Layer 7 of a small transformer language model trained on English Wikipedia (16 layers, counted from 0, width 64). Numbers have three digits each and are written without spaces.
A neuron's activation on a vector x is SiLU(gate . x) times (in . x), where the dot is the dot product.

Input weights of the MLP neurons that the questions are about. A number n stands for (n - 500) times 0.0014.
n1 gate: 429564368628546603296438558697509442655468565453357566338411354478588427206498352498541275437512528639441419435581370340539628468341663490466611365615557499539455629470508436468433667483605435
n4 gate: 365553562712555242447475370577546478688628393528327642340633509439571414554494552524217447519486619560577389397475367591393605543459398553500600474618579618496369589526589582493197431736477296
n14 gate: 369599459533557391358640603629530542581249398447650548414333636451582424386598568431439569468415566287450429497581464408381444653585635561429294503478674401357463585536516427353560579687494337
n25 gate: 510606640595448567557439328524569584600395498443416459352698561634698557481474524479701446705623532410400590513356573442040547551448545362353540253618600598481425649485593326501533591476645440
n29 gate: 537548636537522523642484447284513523454624513439602529271577550554396711242531376377510687312437567476386531556402576645367705469653394561477522511469564514568452511475496461573301603537499539
n35 gate: 713335708792356567567400397559433527496573412568564490472512568462622544530593610542266462588558467552657418494576534495443462630577551551537524486629564679461627384567630440426482472646426486
n36 gate: 256453571445505314427499452331492734533741247733592510354268419619531365500590585450431635577571425458242460439624483448349603527487665506434426534505497489470409613469475537474185471389754389
n52 gate: 626455495441485397520540487404644491658523588569431508243493560814329531536400453610527626458430548559493607368640427361520612449395557479508675492601635467545480504622544447511416548641575377
n91 gate: 386545445666370541787434711591603492548555418500452492482643537647510432188526484543425359372430658498528510499644303652591545437404471462495624498660503517445414236641751322453408361380579592
n114 gate: 475660580462576555449493591441512531473609464674453582422568473435394414507712661413370611403312498600507571477607473369516527532446644342522555413597464516459550415553680487597635569444519605
n118 gate: 472422577447513452597547609638467492758409558460353466533500420569548683545570628713476533583374603620547581458488606392564513672529336360578542441478584554560514439519429708632658614706425355
n121 gate: 525577442632483340542380449543588556454640478395607450370545519603715623394409372553619454492538521649581762618480614521617452429388484498442621185497488552399547441558427601537447503443658593
n147 gate: 712604618204446321379522395469496477640471570479495485369613409489497642506483467563452789593513413461438512555534635539505437523350665478496419367458362453583399497545562550591435478435603448
n151 gate: 337404591420424391489517379547642449540394422532670877419550470585540504469651507522342354538351588577615525492498594423602588432541448349483563411349561511597401372584461363155371441377666514
n155 gate: 671519471555511524695285400400319351405538368498484651513452502601447372595554443612470481554596476657529560546514510471553397399465588429414708335516457521503305285372569591462486524503409447
n166 gate: 440420478446550541339408298539534580436405467446458406555368680581582546516559521532547748558452423200533588452426483372363691587520292543407612547610516341336528335292538379635504709550646455
n176 gate: 713486631691465471542434324526322284489819470414460441472530548612608448306619469516438235360460524356370680446465284521320588591445332670545722456571521640444553539725412530575503746503496379
n186 gate: 577529530493520546720381609589450754481751557491500442534323550574412579411461332340397602430414478506575413445535391420236695610539501556430387540507535442280455481591433512363495329455705370
n195 gate: 564484651522467358465377480663358346660530534494361560418482507462498513424567499514452380491291384332541822427619523446453253635337574374519573292480261365566425506584473656485448478578316339
n210 gate: 665574365342638500591377485589425416565588471339499474552603509551462653529521471687547607457528390436394509491390268649476413588388409495525550442377739476360536506588627497663539719432407418
n215 gate: 442337471542602460489548451476402210497484502504445622369455500649596632548684500511523739542295488330572553605335494571535667409422437559323522480412427516539153565633571637354559485430377435
n219 gate: 501726542574768516351411568464387448464643296478666606442527772602616562295644273488473412453333347557537555363660552487674622541344402443611666168534478284422416469530477579372440432667291552
n225 gate: 504573529750530420580503370409446513510387445507375561351548501646457483439472419674596581421569643463383849426397539440442542384697621450295552432473438686306566715524371490430480694548624589
n229 gate: 417593604408420425390576433478573408571663551567400651551546500605420718480285534413519576386543466503449445461490551523547626377613600563583535320553504411663401498432347493474335551469499231
n255 gate: 612607470528356490521518605432727633521589406451571524342345698593725690381483559604475457397642621515420425450499424524498396536469544605563547458521449469500372416582448445376544498271730487
n268 gate: 451589273439411351467463466381496668525591506571383474548510736726517512407502550590465458302522631414317444356266567360460516459540534313516445402739445387538651598626572560632512400393480357
n269 gate: 578578330496507585616491577671462280522421336436381464351627769629517414419561650761529475463484664474565561349438651480582479524581579340459446513500386632379370548534349268428430723616431596
n278 gate: 452641509614625469508437497389396687433460526730519429601413556531509409462510506366513526537468309407516718347351406419453473426613478518407539506383417442349484599736535530580377437371598498
n281 gate: 521530640605572241464357544591371482510469236644487560337511631429584546416438598632485450584576598399418646504430486520571562603384427596464355465411527573424597501407454330602435565588584560
n292 gate: 560554404402694306660511595458559483510646390461505409687607612528424505425573534467639317433414484335474513462580242523669598464350551524441561665513504617569328471438479375594358706602514633
n319 gate: 539542625569497301479566525418561567574630423487495504475497794518453559413547540657635488425433578534529390472305491295401571581319572391509351562669529522533338556369563367277597416489551423
n1 in: 470439479516386437649533621515690644288441560554559333596570484590447411393578446369547496580404513592487444527600578378370560618527737486400476415556450533518372402439467473616471438278461580
n4 in: 516627525400424424455541704499563586743458533671468465611534465522521470557534555447476487470516632358576533496306555658387598546537466443610416780540465431573536575610374477459440435572513333
n14 in: 605429432342361488586439407443653570559437342354395524489368452451436425282365497440572349598489561302458514373476503495588495511546513482491381589551495352624597512680545354446444374380523487
n25 in: 406362551414440590459464339519572427347547599638410568488729544450513393691362415571635500427505460462344447371498525541503542565400615316383494610579651504492379487619529634372678607739616389
n29 in: 457584544360538482403500447670472504477514400569601498439462543320475260478345377400350505506454533485508434354581437496515445552332432520519461706571545432537645335432454592349371472607603590
n35 in: 511418539544400548587443495635597305363496569467554573469564417544506566589427330607379401526582623433485475489371477386478496508427489356531533542635686615247460502478608695636594612334406316
n36 in: 425530320524454307503458390538387496506502449702527464496411344404535600459633462537407513542644606461502415507296399628557478535515321489580462459404545333575337588537422635331349342531604499
n52 in: 435528475481561291415585418377516559668570510642497599559640433545471444543458577434466449485420522529355377347530547470319388466525478640526544604418418492743601459485481498658347357443457452
n91 in: 473524566527542481633544679354666621395499481490459541547525551582388586413522468612519418481667550342415585215523479467649512492393360354548470397367413532438430402453662347444418518449575423
n114 in: 442574438583394573593425509715522324559512407629546489562623517323602296556563496380502464411546527562513557480435470474434540613425475492529443571356399390551483439445470445359550486394465574
n118 in: 623337659370494598637509591632460513549608501476561551479512400327509590491446409704623527458548472632457541511365407448397529470537367355558536289567303542632572506501511435596544570486479573
n121 in: 528513478552595521482492384505537556433395369694381549499382424485525483489491522408337433489612434539479384585746568525484626524479571511189471617468555480558452501513635444698480576504595368
n147 in: 421633557401484360382335494455384384415626609355544510427479529627543472448359397528494536578486544474390478553527438576433486515467598545419652646400550581514425464601404550542725671448452432
n151 in: 502534434518468481377534474411448583705481611636405557450474607382623554670467485529497530559449604355598584468473578489392516639252287334494402465679402484377616313409458669481432407465656360
n155 in: 531525416540424596480443553469462546502518649305495567407497525504429501424702484492489518509589439672409497480472489590426355554385512517429422561491079529400548492567437390521607514547553470
n166 in: 498399455470740503391390638497482456636445455507469779409612548407459584431557800425493504601455327473467428570548354453667554494510424462494567561449643662495392307414620579527501616715530507
n176 in: 513442573475468522476454600443409505349378711623534609455270623384586409613532431568549450445532607431438203370492547600588534755435481464374589476629402295486444576638414535500460418463405306
n186 in: 614510506390574461326660546431358264705447534520509442536532523342562585574404534508456581281640465611434532402490555549554593464538540441430570454524457485469755527403467560613591527454288644
n195 in: 600628400572469502459375469558574569638577383609270404516551516603665593637398491577295532533497415528762468525665485532557438565540574448332445615454536406379520548514537568591479386480367539
n210 in: 562515575593504808402473352455284444584409588613384521561470430423503580481422642598542712433492462485466550484528375451367482560599452577614376645505440430419421366579481536580588625492563529
n215 in: 526630747546425421604651630522469446500453643477488422644642455560498666523467630469420425445615375458385558681572529374449307572497534537316583687571513618709485548457519607511512545693470324
n219 in: 605471422463452556491475624555423614626494303642417403563453642534567596341674495491550598651381422382397764565398417645477473614455397614801538399424550399634517435507455634426495519589326483
n225 in: 387483468426541561530503414676472623475628574552462343621446423439709588623402439530408324611413478581436533665364656405373432497433640501574317560510522578468291482394471644469575561374582593
n229 in: 395442549425566543484464642465404587605512495675433395576623423365426486567498655329627393782427575437507538471521461565514439688620619399492561503576424544370443416591447614440475488553419368
n255 in: 462459516446440488609471532619584452374585515525539423610274416537646393537598573655407453530375366593344426404503471642527694483562477619459386598408484439479518411574510456606336354571493467
n268 in: 736485506562570484563478500502378551541468481565446369469523574588617360456670482461709646322681385417439604423497453431534579428432508537551412680563494435342686404442486416494515549458518430
n269 in: 574486642544476437585489725471620499495453423582459494398697492550431603648621511686586616460573806589616527488583478409500519562545470361598437380516585485582488475329553474646578354512543779
n278 in: 496507438413412523458520407465588526481567567482363367518478494472557417400420280512495547456490450424450591397793395548452377513429481363426357614424524680666379679570591399382487377425431409
n281 in: 442425570391516525483574378524456482560447551673432654462267530536430370646359443431612546537546546437436496406642453349415502708483441423603420610608495520456456450409590521510493616683408429
n292 in: 567462393585561483493367683376628499640330629359565591522239489641539465504589430492438518455320570572443409447393477519603514650395433376479439391421614431510436465388407485525520483494386411
n319 in: 615459785551506407557571474435364462554542425370528354468546592495397422510402583413626490317440481647535531492499584535551424481344542534398483499473609423669610664390488534414584727442400463

Each question shows a token from some text and the vector x that enters the MLP there. A number n stands for (n - 500) times 0.012.

" in": 573462415519542648487349459529542440498477524450625527430410338707450540687362296365591514504571517425554431566632453442568363493552500635475478414291610521449596519576465486683584304479589439
The neuron with the highest activation: n121

"our": 635366494456633516542646498367348446531465534476460642561519567465389299578329604257442413350564614311469622481573646718592556529545405523496485453532523534537562596720479539452421612380371453
The most active neuron and its activation: n176, at about 5.4

"o": 579371607555657516694708561516554594502535646457489412602506385389584449543454610477637416405384621476377490523401559502660476616417434493680475357453395626410547539451339515644523675642497545
Which two neurons fire most, strongest first? n118, n292

"D": 304397582585367513359619452413436657592415603650506427357577477176530394526510487413466362473718505473648399581519588673500496535485506479379408554404384570513486438540571600307546472565435560
Which two neurons fire most, strongest first? n4, n151

" N": 541508475449480536549934475450554511473502525478523407444520649397504468523406460514631536691659425413442436567419549543503392515541520537367521541420485472440566485466612587424473587366340566
The most active neuron and its activation: n292, at about 0.38

" m": 501390633463475529448872495439557431405431538518564407381461540554527364507404481442623526565586382522564500618432490526620330489401635735553440718466454481511480414417486419502489440433475673
The most active neuron and its activation: n151, at about 0.49

"hip": 457739625516624618419560543456344467688581611584394587703594420526464402477463597344371563334549450616456515667501536538492417438644485506506242369436589484548721448488447543718574526468560574
The neuron with the highest activation: n114

"ograp": 558577677498748583363534527489488489436442609527436521535447555388388374420423418450622338501411532647404516655718541586443364701546547631521415630514555581387409320459430423810602507583644491
The three highest activations, in order: n281, n36, n1

"\n\n": 486560386548558424541247469412576523462552378464537358438461497440516320534216472355546653497596324400609539537505539496560444492456498651528368461328421591581477487600445539682553323248437447
The most active neuron and its activation: n278, at about 6.6

"ans": 572451447417329502401536400560470438492618668621582504548669516441532503696475589505408379645676584488813469556797549577463543555536607625408564421339421569713463549393610517611491560557345557
The most active neuron and its activation: n195, at about 1.8

" C": 554503446529600450556843521488559369562469549382443365492441606364570366500514370367435531459600451597460488527445526518559490522437564711508438488477485371529465568475447620349676508391558503
The most active neuron and its activation: n319, at about 1.4

" p": 493396636417562652450775497441499519508426549481585499472476518350641344338489379421490543518454329536654405497428617484616351564372578655448406630519521480581453390402593557598652596429566552
The neuron with the highest activation: n36

"y": 423535403586602531496515646503423528553516786458501490574651397465506565670399606396385595574528473526357572696398545271466451364400558516630598405506454531453574439326436559761600416388587512
The neuron with the highest activation: n118

"as": 259345643625393505557517457511392319532562603545509501462476514428692424475418690420504263561729540568524317703519528527545456520527542627442352543436415555398576726429608453707474526493398534
The most active neuron and its activation: n35, at about 2.7

"d": 490470488492370511415492680458398717754492545586669373514543426404351506565454419601478506637466471594450506590420584646524400494558593540503318392625317545381411561536533764530487677337588592
The three highest activations, in order: n225, n36, n118

"ings": 426466518567558576369474564480458332584594484526477478655618399511597454640507594367382299695528434470483517596698598472519487469336493484628399440339331612530538449532338383735590573564319590
Which two neurons fire most, strongest first? n195, n114

"ag": 295588392473647477685557549506506459569506446397467657504396566521563318587359515400630422626714592464571406520379547460551458565543540798632391660602545447325700535605507538294509665502596542
The most active neuron and its activation: n14, at about 5.2

"K": 482559379357409479581896589525411514509549607426614355463481531433600478477480473474592402555635441443356330486459590554555422463493562597461381529515542408582531640531493614339497567474382506
The neuron with the highest activation: n14

" res": 534455394504556590300591580400506458520461510338665597558595516620456546339474417185569288486537511399495516505619572470520403581386638526592485641435500487520601591459515491641680401543686696
Which two neurons fire most, strongest first? n14, n1

" cent": 378678395589481502497546372414426494642299619473523569651471507446354212549502335492430531526580488559403411616644494593571472634419714727456412476695517534452481439414351478460555559506594405
The neuron with the highest activation: n1

" Y": 401609332411384458523877561497573376545488680465493454521424590574467504497597533410568577612726414417452423547477545495599447517474621444505428385475466402517608535391504549579542560287406481
The neuron with the highest activation: n268

" ex": 513521415554555580489604600374708645377484384362613453487492493430641337346411273252504342445564561557497444530639607542460528630400470591433461621469490553521580357544444596648600585482604575
The neuron with the highest activation: n121

"ber": 606493453494488432679631477467400352578696559524457667722484503502480402721500442486465516512469476482677529716462617729372383547567417517570429457508672428425592583507391623535483440510790558
The neuron with the highest activation: n91

" of": 398546310565536616400490606586575554569586814575424492494419369706436593642485416325512480398513461488531485513714545529515523469567422629371444545416483562223611616493466473470543503519468634
The most active neuron and its activation: n186, at about 2.1

"al": 506401377621626544652745487510433495578516642398412422567392538593421301601381583322427476582506461672450531613477459254405473449552428580495468697526453563495564632380534529606544688394593614
The neuron with the highest activation: n225

" H": 513470497461605522502935506457585498502544630415509401517417577496546519502571447417482589617731384549483570591545450499644414440435531507524330498462439448508499533363537506431583467313397581
The neuron with the highest activation: n25

" M": 554512593393495477350914647447561462480461549467492509487518558555569537547353517492561571599502326494405536653589564554586420445434588524553487580476327447510493394450499375460483437413580625
The three highest activations, in order: n35, n25, n195

"ork": 589695730473594453393678526377564586433490702471459630611581466508288459498402423516539640707514533398571631639522622524505486471577623652404433405415559472542477282308567525497532555513380550
Which two neurons fire most, strongest first? n147, n229

"ary": 345486530531615418413521590499414416505347589474345608582549414483473419722409494493431568521696563324298464532561668408650545470476408601563600621368649522483481602559412515243540277632685473
The three highest activations, in order: n4, n215, n36

"e": 438507435389566426491365597500656381549529664527615371487550471655374473598495418420452526539345497354310539505582512453365253488428499641550467473490556480272673495573427641893446435594473626
The three highest activations, in order: n52, n147, n195

"or": 498506336491513348454559550403395289551488762559503470427299440538376504538347555561543623583382561659443573697686587520520599436656435527514570533540471532499662588612554582694594723366481407
The three highest activations, in order: n147, n52, n210

"ul": 535499622614547533327526493430469424522493651474505532627522561496293364679617572448523676483482689566414346442567638364311405362614481594722526656468541490467530496525636604627497453277390414
The most active neuron and its activation: n268, at about 0.62

"1": 420446609476460444510495492528460572465567700619358391535763321483501416467446431470501539575353525629605461512523452554482485355667571749562499490529480398465399518485535564725617416499663489
The neuron with the highest activation: n229

"ass": 292393598468564403293523328463368573594400538520365527492432495405618562698322476363391442502635510375557437741541561532662486652570584517566471694462547506588439483414580451504531566744517568
The neuron with the highest activation: n281

" b": 394452505478590536570896521443547512530443604402604481538493468462647436443524438419539589472535357375730501629536494460517300470407570448578373588649560465630513543431406529530611544437561579
The neuron with the highest activation: n319

".": 444430532499562643394195560537598484506571699748493467528401543481587459464357547407487447569663432456639460534632562658456592414450588514463558572490450540395683498252481475579458357499536601
The neuron with the highest activation: n186

"et": 569437657540607522543582474440459700529524592643473666591580419377391549543508483609357527386356575505580531702590583690774450652454512714364378395424357499521571429566484614613426421469556453
The most active neuron and its activation: n195, at about 1.7

"on": 673383722554323435470496489451484478552567623428535498551383527404538523630342586416515425516714659581494676749570556561371583515427352571597484485357572476386613667499306712459516547437459527
The most active neuron and its activation: n35, at about 1.3

"ic": 337537704568273487438430545569341337516605597383332301522337462365445535435372516440439528613485556585528437609502447605519346468488465659553461437491556488477335419633613560697595692575514594
The most active neuron and its activation: n210, at about 2.3

"ted": 380281573516605417486502561424504569555543548626389444587580432585525304513522526528449599797359543536490468599584607570436271401633486488439550353495410660451362626547573512447605536318404615
The most active neuron and its activation: n225, at about 1.9